Layer 4 of a small transformer language model trained on English Wikipedia (10 layers, counted from 0, width 128). Numbers have three digits each and are written without spaces.
In attention head 0, each number of a token's query is one row of weights dot the token's vector x. The head spreads its attention over the tokens so far by the softmax of query dot key.

Query weights of the head. A number n stands for (n - 500) times 0.0004.
q0: 661572499574444518485381381569505398448506369669591450549495473574585461506625363443438403415407570471527542493522545469622449491524471436498462469330505442560442467399570428420580646442548590551523344469430560370492383590548488371386517571485575468592446559556521644510465358458606653382471544579539529451489491458538435588614353570351529450445566477643502484548394477543405656453585
q1: 584586579479499562466455417611536473508512511577609430507462449460584443510513362404447516429374408554467492530472436452513456561545498439542452477477509415484470398442489425427612660389469551611547392507482518443509472468595451466404600557420529497504471544463434573522477391501573571433496488559607585380516481432538440598611343599440569460429511397596558468489492522573457591418565
q2: 485530524526520526512483447513502509372545510522511438497527352490617460517549452532390588415451450458529484600518473501546406479584552482534457542526415468510436399529473476433540556363423458497485459500421583509506435580614396457548485553485469583503517568560593563479526483429576551513452486475552427511480583497464482510657457517371536453503532506495493519508519546544448626445541
q3: 506375413463546389481437595509455408560452565474421628451603607484378655449478503527510464575574516479464423472489531441502548484402582606433431536477526560458474558484362563539470458561550573498478621506435374437478625398396489606541505478606508468526563471536456438509536584586527530534585553327470476498488532445475534424412563420598447617510501555413534575436483557481581492618491
q4: 384537622543477295643500501383693523548480433634510404396367676459397505478438537400695568505497370582550530479527592577557369564645465448483509457471412379445517470497641407541599448477537686509545599448582573651446505718620558389593428593528451631325501495556594398333529471507386457500346462407669540490503564462388514383605678550458449334513625373320505397549455381374645399515603
q5: 454598379503508453521527663297552498484524503384417517425321539629556487601339459438496454557505621402508460509447512431521480676465475575554630635501543573544584542444379425525419476523506436498509467525518533423497555468378549500485494427552609561514513482435399406323520570380591555562442425476572408528611436496595548580546613571463668492420331634423303495491429472348337548549522
q6: 486543472411602446513516514649485488527559600613400575409481378465410529485527396537490555505539473482442548601390520402481570445450381634544516543423614574569529514311440456596476417485465394496418574362509383494471514354472443562455498467534519482575520450473618517589417480472461449505388515543400501573412535425560437449397598531650459564481557537542497583419509442552649335621470
q7: 442399742439407671519290422772546362458295581804393738420265470437438658499573571046479541024932530508428301415659356504434270574650367674513671616336595360461589595741254538579437383237599403443586285486338648477601238428320553487293336716306542514798298272463406491558302595523621486389486154563572556484585462529787108494370123697513269117331582443380587562448452657412262767534469
q8: 486507403356510492549609512357544537645295629321424623448443713350608502477552471632630515620537522493539501528570438494627463478362471591474656481527415573594347512385402490498574539535434588604591436667656529389422514662385531459448344551449510418444486607569429595462467559671503679498480817499462404352625498483470564360443472452462406534423592416490415477581461608372502344551592
q9: 527611628378299656446324415632593639570612247663510631464456406399368409392579363279614585480666476704542488559513712485632469493538727358300666511485398391513543243790611541399385589443378834239527464491458243396346502446050522628501383626544583412574532397629491626800665421273479759540554289547521412476544480540466538364558493473591576488547758522282384326391541471446645598372570
q10: 399593445520389577462451506660439338582468446367459565609628509528491318501423559433654463485686558462467409551527501465554517528537487502440629545382369383470423534540468488462380547596614403389481303446509485532653298402329373616465464475446349552637414393510667506454586525478673497496424414440481527475672378519550579507503587610509463398455392608328527637638452613570358445512600
q11: 545542555390450622347523628367577399443437562141353337874512592681479478746487695584526442544343470331525568516597483656498621566499503331422469383519547551486518275522561359591436582830748659418495499746482304559542793524583463482374377590640313593338418654534622484520543505313667512675468567380529550445528562580491602702671682582461351526573276385511478496643397516472488333586602
q12: 513464522481663575503564683294645662248640629187360124753491513534740516342484552747332333326220447524495592551521744597455729434500337410436246308488639722520505606513547590508492456627379396643652569396594554415533853558866830463562658521424420522299345173349392599224547699458576441449396382370506307578275515582343496745643850289381407610515470614569448603604442450437498447541480
q13: 542649350478513755398385181601718591446547135595517616377642608708530391572487392196293655619614612734544345222451517514496457569682504535678420735412422476480658411475455590693273411658734428323575454622546756541367164316268213352596688456552449581799475383617456516417431550439472491426516508329589552115646517474450301529545606769407321293655571539487689514507507449453410850405412
q14: 388583553636380457609634798499571395339516580573476383601471580551455479268503408721538581417617418460492520487426704545483460363373564314555514443463439664524399343783571526552532585383493407520419432388385470591421679384385556466406535470537511500537424597599514494489342483454635627517428401555563574446656643476707554523479395520398602636437394554592678406518391560602387499364604
q15: 366569374495422304620745568423390515432582446446383205523397638513538415457295378396866548520330390432577481651503409556572478673555565515544427338641488680558359217639568290436512601710417546658549543475380539541543786395606582644645584693446613495375533444536483414552469425440521556674550516442495451583189319667515603370660574453444436565422653467298704456644614533478511501485314
q16: 638519598490543595464398361668405354436482422582486445578488490533547507415587374447445441453356518456534494391456556479733564464509443501417500495560536420483551459386460383565571553483629599581512432537396486402420493575510566346371529546408630495608406543511432643482529431445578626503571637497447469456431459491561506616543394637381448486539530369630566396584428516580473647372410
q17: 476535441478565486391457463598474366506538439476530449489576453484415775335466629473483482505461581429524290458533436427578580433533624645390373461524620501384596521414395420452604568553558551651376367624548389477474656400418547542389461450500453526483411511408359406426566507388546412500429499507390528561570464549547566521405522534477581494599407463494548546411424511528489436500451
q18: 511529586490471634514473439537496435609582455495519513506596459424459492345598488546513482396551418421387525486443595632508631376445463425561611333428671606470608436474456539447397509559381432608445489417483502353568482385404545390515537398514368431456383586428409518416507491531521434489244509397484399605463613458522542396544733485514467535529485457510446480465644446560444479408459
q19: 336557530435521554544596471467494628529408550511473599605548359455364427611457590535534470539586592622471458480498487505722473524476429519425530545491474418538530487441483426606422527526521477423431568444503491510491496579453445513479454537358549643495623507440555426495460490537449590459533418557603466502486504499424432407461450569520483446412675525416456429394477566444553656492418
q20: 565428415393441426346391572609534429419491403678492577570825692680545501418540430449457504500741487365549442341379308615436647526531493384404510771584338527617442454585501487567369554508517396179396535609452365343607311255468404530420502562525488620664602488329555532386422427670453418398679492395451579446562692539435567450510554406545473662338764633271468488435400480575539473516602
q21: 260347648638410608394459613251566279565426444653293698592475582330656436472309465272404522756327534566579552612519281472668356367675454844458606379210570455481500587406548434436406420613369474295204341597377267563315580740564568550430237652284262677584536347673793441683561328487493756451433555594327784400404414692163448455438764792434125541530704653391442588844300698387502537367622
q22: 632484651484519493529569282813316628560656414621486614347694297456545464405609622350536435346615462600535501413562659574316584417647567391464410519547320455663665489453473497440546453371590498513421358340573587604640409467486562357410451617465389477801537593519598515551426417486521536578423612493645473397540415321627389497467626450591559291472454377474412531429556578661633639553459
q23: 515396419591520483591440505415408567622399414425590565477598633517408559492513651631497456513538503523552520428471540360547538528437581361574479528545479643574540547491408389451360504529547414616416518473476591508537443514447472448505502509370605435467617458580465509458484600566444423598539437453495404492523555438480711510642661601440412368429537610526496579422550517359430559489481
q24: 410681434428579426479466534428701468416322526521456426476398524602431572504616473668500472589476486436470623595479610473640452398530330446384549406591557606452415499521529420600625604585457555543526677418387509440552428523647625488546507458479495477394588619484577539555323497482488439424600461596424683540461448620382519538416568628410491607458578564494659642526657640403575438515506
q25: 493488640536509598379437366517702416443472634482413471520319486504617413518567419478437489553326548503447453466440523497569438560511442655481523535377573453467503494450316498546629630515516547514477596438555492416513581451477372558414423470383572582447503412541567575561527596422359515354481399335344478572585650512505490386547479411191432387491584379428437503653470467397364596508339
q26: 615437597471597645313516456580571557542489546478577656430498272490526433490548411415556431533651366723551380377549429466347519556501408524412394703496653515479811596542411365493471528601705476543384520332537452482456514498526679452513525372625621419401549443422617495560571575487479661486586418447560423599649679391584448517481452436562639371343411451475491637345714464420585552623530
q27: 537524381365426438460434334589441440364245341424488571632582403583407559400413580546480314651773513525463359517165188505690403514232532359466448667353396450474621604448651688493499459588597400497452505301465684464443424413401473451773513456509492399523394485370686466562449504640506506338647519577521407492588402458385522568547414529532663510480464582570546387490618637524515527415664
q28: 557434561428496513364493484541521534433357460363580588558697529489384425451552700463542521387537408559662309418446412459345425395213494550606741486507397454439471268510559396474406637701563404411575627458660494431411695393522619377579645541395347477436480470451507356666550531396600470545394447474590519621560429560512646277502707582559435474556352492541654496742474530441570400477468
q29: 631411558407288598541733423520499444372476518305445601543560483387405546492533649676307525772514651343491330574280505554563707554626702486290531445430514475565413487297647523599612250786554507431644454636363495437505726383331660378476390615451658420513564370526341527281472566498378685331494512459305398364521611379542314381574721464405634635588505702280598644391587464532569294542505
q30: 570288488514526460487516436575417534611599579621571583541513361458421610508636727576535630674445438449466580565561843600547385596491523502584519577400543359443453588454573671509608509699443470741537463444439360492536453806581470445602505444674343550364347511421389389443465708581669600254536442565697623603399537462373696427309533550456467427471556509423436523459570463382389527551475
q31: 559598477432563393495538522657527362502333531518454504450516469596637450546456431446525503373678536667549645583439323481348601448385417462334583657527547436550448569586642553409441584597717446459441718193621675563505282473479419501490593537629406342411496653373547650570544448505440607442500512596580565554373447343585458473446582553608735477411468582572447651439339497499598432427497

Each question shows a short text with each token's key, already scaled and adjusted for position as the last token sees it. A number n stands for (n - 500) times 0.0089.

Then comes the last token's vector x. A number n stands for (n - 500) times 0.01.

0 "ions": 364516550416517472377497511528433611470473458531476466455517540501506448574671375510502545516491
1 " |": 473487561387542468436495607503364537491500444531482495491480543500510292648657436501515629433484
2 " H": 636611588388483463357487545504366625495478515524438467482502489501524359576639422521500491488477
3 "igh": 670614598400535390338489527491414575495488489534505496481473468501511328612595401533470512505537
4 " G": 519606636372483434374491567512375610497476514530609524518483479501525380587617434506507483501465
x: 599497488437555369539674364515424453426500503566566317591362516498456385470407592860566481519287574441532443547413540533559567527554307434426621405583613501502357345482582649471625574527563558451434433545504684528581609452873507555451612555551397526453397554451482425314538579442475402307472629376351481458307561457290445460602490582507977614456462488408525664513357470566645441480412
Which token does the last token look at most? 3 "igh"

0 " |": 402467602314572466356490657506309568486494458545493470454495538501518253693745421504518649411500
1 " R": 479563639335472426296481595511304659493465504528366424463520482501556318604695395535489499485470
2 "o": 707642598312435409366473580503311600484437559607420471464493496500514299647580440476454551448447
3 "le": 692629651326499420286489578511364627480432554578557510496474499501531427624728395491453582515470
4 " |": 558593613350535466344488659513320556487496447545571508536447559501520262671748406498495634405461
x: 395527562484333489431673457408598618523441509490529405738397543547462325576493447659431550903409524435554505585400488547631433487600452485365600580606460573519506417678584531437528427590324648226607539616438507457513280537692556464452344603603353529497424465640466472396396532494631368469597464575526625480431476451382480352593426538331714479613332601439498444734451573536433658380448
Which two tokens does the last token look at most, in order? 0 " |", 3 "le"

0 " and": 378493558410533547317500587510349645485465461521483458451535518502526418661679390532463578508435
1 " Car": 473568602356484423364488591502366637505464522515376434450520453502541415623636424521521527523462
2 "ri": 643616684356544461362487587500352637482460541536427476464513476502503436550631406471479562487506
3 "e": 660616632371488410336488512518371600476442542555545525498491510502511390609647434466503536479477
4 " P": 530642647376506435347488572514344631493471533523627527522478480501531370614650417528507509498447
x: 558522445519545453403648481351483456488390498552579224742273408572315449402563482737461450422497554422507452448439541721556520550531242550284515605546465674485403448409667535460545578448583666473439558504471560578546495376638428594507543567678386595331557648530431465331513637589459540285346621507333616517362544453268489425690502542525828508607472456565431534619349384550547340469523
Which token does the last token look at most? 2 "ri"

0 " B": 356492564378478452393487561510323623500479513522448447457533501501537345617654425532517501502464
1 "ut": 448603578362515510430487532519372600512496562527405435455532487503512338640531414500538510494491
2 "k": 687626634382492471368487544518423596490454558559440488481494483501527422563657462487502523497462
3 "us": 649600688405489450374493539506371610471459531512523530499499514502484460616632444495500544497486
4 " A": 528613582328495421370487564509377613498463515529615532521486476502544433605652421524485508505465
x: 478654503403555424521722389433538481425417662505514392583368421466355513512523432788586467346259701464563589489518505572596564557470368427472638549648526612446506510458565466549551840571520487329517704555504501523581730310595477492642471444458384566398548495528459433366507575406530575335336562584439499522469513381198488379639495510410746518598359603486498411696388459535586437414539
Which two tokens does the last token look at most, in order? 1 "ut", 0 " B"

0 " T": 281469568355485422338480591509298687498471525535431422459542471502550306631689386505503491501458
1 "ra": 472558600297527384397490589514336679506448587540334445455530466503516428649687428453525531506438
2 "in": 688662664360478426331491554517348639477436558553405490446491495502521406624662400455429546519475
3 "er": 723661696399486438287496524526370646469442514542534517498496502502521434659728429485478572536465
4 ")": 526535643310542482318494568536349601487490472564582509497479587501534367704793375540479606475432
x: 448614504467524607402588399451728488509432568340691666539442374581600416578261531575335391829354593572556403502397478679648556436661398497241576582645492565494649466466578577509594469422436617334521468755452479478476478569636423591449532506448339499597461547579442420464339485592663406336459611511433577423500488498322430311699545540421460542490271573419489395691358533531569516488409
Which token does the last token look at most? 4 ")"

0 "er": 288508625389475478297495536515364636477444494549453427429520501501525462628701424491496555510480
1 "on": 455625638385470498319489537510368607483445565537360448446505523503499392610710458481499545491452
2 "a": 659624649360498429347492539514334627472435522556430493482509512503510395644707400490493558495442
3 "ut": 693631661381526423334488553523307593490454527516549526507512526503512339662667401504536575535483
4 "ics": 578573637359498435354486547522366619470443513563613537514477521502485380687705384534478592518505
x: 485530401442604564372354537467544296316298440452491442628433642420497379489312608585539355691108676495576491613524493518511494453533351458520341397543428439569451282324368691514415560475502391377594511559418618505394465441535410615514564586448255557156528465697542483707392505352526615453527666562531527581508561527513326484619332447613327452526408444380535408798481526470607558423601
Which two tokens does the last token look at most, in order? 2 "a", 4 "ics"

0 " G": 235457647286451411276479619522225702505461521574395419427550485502550249653737368500536470520461
1 "ar": 447634615212564458286486566512308709473437570553315388449540449502519289539708376474597580525463
2 "op": 769712810366476406304486562522272635472451555549367453444512483502476349643735440481534617480423
3 "p": 792714727407482418243491553526310620466421564549599528499475498503511359670808460509532595492451
4 "ol": 541663725376461456261474563509280629489420612550714566549454445503498448687713396512531538541462
x: 499578483344589489414696452301381439337412344541515302675630404516438460513662814457352321490398644402466659482539477593411593470530450527551286523454404490523313453423323452553315672358448459485491498501390575568532402481546516374557301674661416647115521601592440539427570604563493591339537557416496546450468443474346462489672467540332583315553523518389604636443460738472461438355465
Which token does the last token look at most, and with what share of its attention? 2 "op", with about 40%

0 " A": 301488572317499443374484585517328648505466509551430434474558487502561387639696382514491508503451
1 "er": 475586605351489462296492528516358628491447538575343437440523458500546449626675419474497559526469
2 "os": 677638706324480434358484540507316632478453537534400478470499500502475428593654427493498550466477
3 "p": 706710684379523448373491551516320588479446551537555515503481496502511371652683480514535526499465
4 "ace": 589656700403521419282489562502359626477457559533627553519483503502521432647661414505505533494485
x: 416624496262646605297557440566360628411417667446462223575333390539517503621509467570608352578134517318518564599405427595428465553664438460404423397449470415526453479455325489399420514700509568462540395619555432578403479483368522609615487569520216564366598545508497527696450487460541489438402515682496580364394459472362602500811517572395353316570525539481613596633532401618435573396446
Which token does the last token look at most? 4 "ace"

0 "T": 298534587334501430345484545520330633476479528516421439449531497502533335636682442503485527465478
1 "-": 480616584320468454360489539515336628485476495556357441489505490501549361666696456498503565472463
2 "3": 677692665300556458365493585519372608486484535523419470486482500502546380603646445532521547444442
3 "2": 711674648322550464360491580521379625489486547521562521521475503502545372604686432522513544460447
4 ",": 591645668306524513340501564520375643471470482505571543537474517504495361699628409488496538474441
x: 442643509442528571330794372396528480508292526445524506468353476543561462523470581480331424675585539454535562642473359386426534574601360578201648530568440622580290603411535461510588698584471726253473550384607585476466673516753551605476420591415341422415459599473485499453469547543474530445377523588425441363341476550470373386575498567395321527661506428398500602790425469596505510651428
Which token does the last token look at most, and with what share of its attention? 1 "-", with about 40%

0 "ics": 271513547358524440349478517514359654461452506569475431435508530502505330691728350524448585509505
1 " L": 492559630296473468281484584505291655491450507536324420460520465502552373622710401521506502483442
2 "im": 702662695370502403256494585488298648499454532514364466443515534502465415559611426460513618503397
3 "ited": 757674688352519419276495568527382704471458486523512512488472501504506361613670393484512581523491
4 " |": 570558613358523453349489675515320564479498444547576496530439573501518239717736399472514656378451
x: 369578536485371511379678434411578502601454531455554368725344554502397287558445496607442523871399519458574494510415505486658308510609520477341586584610486630457508472628553503478485367606423703222514528603464432471520249461782604451441376647608327474525439552548494435404404516548588436515595495503553619492453526442332490379637404516375733454561387612461460474705417531467472652411494
Which token does the last token look at most? 0 "ics"

0 "ular": 275481606427486415316480504515346637474444515518449419443491501502514377638677361524501550516472
1 " season": 416575557345469429336480554527392679472485488523399413443491541501537389651634325531503617482470
2 " g": 668631675338444359349492590508304647492466512565410460473504467501524381631661382514482490500415
3 "ames": 701696597402467460250488539511336671468465488551513494479483523499513385651660342535477603487475
4 ",": 600628657290526570333497580525392645471469433537549531538471535504492379733621348503466565477424
x: 547612635503489621381759405530600407508311483454473562614439584537579429521452631632345486789703498475557515528439280375471467521544397543295708463586410527631430571375490600485741715610440616252528614467525440500422609435773547514485357525435359551462442630550459420495483516526579482439298539503454344354358483481475384405528543470423386448623328488383465513822453542496476496680513
Which token does the last token look at most, and with what share of its attention? 1 " season", with about 60%

0 "anc": 290559581338483443392497506527387635485469526559434437459519495503540449606648402474457529510453
1 "ell": 457605635419503432334488519504350632469465515523355452432501512503517370601652465486494545487488
2 "ed": 648638654393471451311497543521397611460445468535412485467500516503517385631645444531492588498494
3 " |": 583540609379529451384490625505330555483488453531499491518460546501524254683708417497511645410473
4 " 0": 538637672367543460328493644514421595486489492541627540523455523500524366588709422536523540454486
x: 497471401417573550662539462401461500495437470544618384486316712502514258445655468644565551677402446556482482488479437682534423540457371413404690629605444387512406325442627575431765549575530555446644605556461785482501365724695449596386370623569307575539651742617627465419451430504571484511476806493527673307518450495578577573702461507445716480423405490566493381548377579543518520445533
Which token does the last token look at most, and with what share of its attention? 4 " 0", with about 60%

0 " ": 261401592382515454294486618510277637513466453559432406474521498501546325605793363465521536489485
1 " |": 451488666292566493356488663512320544490494441568417462486474551500532240657767417456500651375504
2 " ": 720681637358511428260487618502290626500459487567404430470498487501544363591790386494504537486485
3 " |": 670628681312542480346488651520310546490489450566509480543451549501528270653763418459492617382495
4 "\n": 569644563307493397189493662494300650475471539526568514495469515499541291678782353515469575449530
x: 444577607328492491506591461452498641561445578572525507501306403585354374383543598538344485778181656612556495514485538553527480480632514555424542510542480566499599398514365490381711361469377751400681573615428445437447283429592651536529512594478339460403569455563511445326390473504391442261445694600386507462359541407429283377555376386485481872483338674420469592662458495480636512544429
Which two tokens does the last token look at most, in order? 1 " |", 3 " |"

0 " was": 356507551375482431336500674515373696487475457514482457462546523503544322689705448509502635532416
1 " pre": 420523629380499340342495591490290642491453530558382417458530442502537420662639382504528544526475
2 "v": 741689594439468437301490641508315664502488540515419450451504504501534392512668426521554524558449
3 "ious": 708698654350496450288496590520391668481471550515504512496494503502508436596678346553509563503509
4 "ly": 584640622316486458321496585521371666482467498514611561524490527502529444642707401519482566503473
x: 275597634482445395397568447694575491506434676477500312464246530357485471546673566506396325397356561291453403551534341476593554416609250752520572479349497416556520448469559441483643620536483370444670392444429440422510633519601535574668436632406214639157459594566494400566426507551651667418516611536605434463513441573421432403569473469420335591572620549498446451456383511502627502444587
Which token does the last token look at most, and with what share of its attention? 0 " was", with about 30%

0 "ated": 304558536398514483352497543516370650464441531519452442444515505503530374678718402502506596521464
1 ",": 448579622297551521333498590523355656475474446529411464459526526504511357715662376522488578484431
2 " his": 623643587332476422332481608502347686509461497515398451484508477503521346661654389511453580460429
3 " 21": 697680679318549449366491666524421601488475503525539496486480521502559338619719388548554567463463
4 "1": 558636671341541468337489606530392598486474566529648545535453515502534365640686402524523554477468
x: 427520422441496634463508471636457604439352651466626398552260605471703395441621417578565483631386544548472518437459280498570371520294397489442537554516475495395238399364369658548541565497518565535540621637518670495507225564743351586434384521580366505309570611542453345518468492402520536293409650550398601379632503485247326520588459502364362353619394409492521445720381534472520632400475
Which two tokens does the last token look at most, in order? 3 " 21", 2 " his"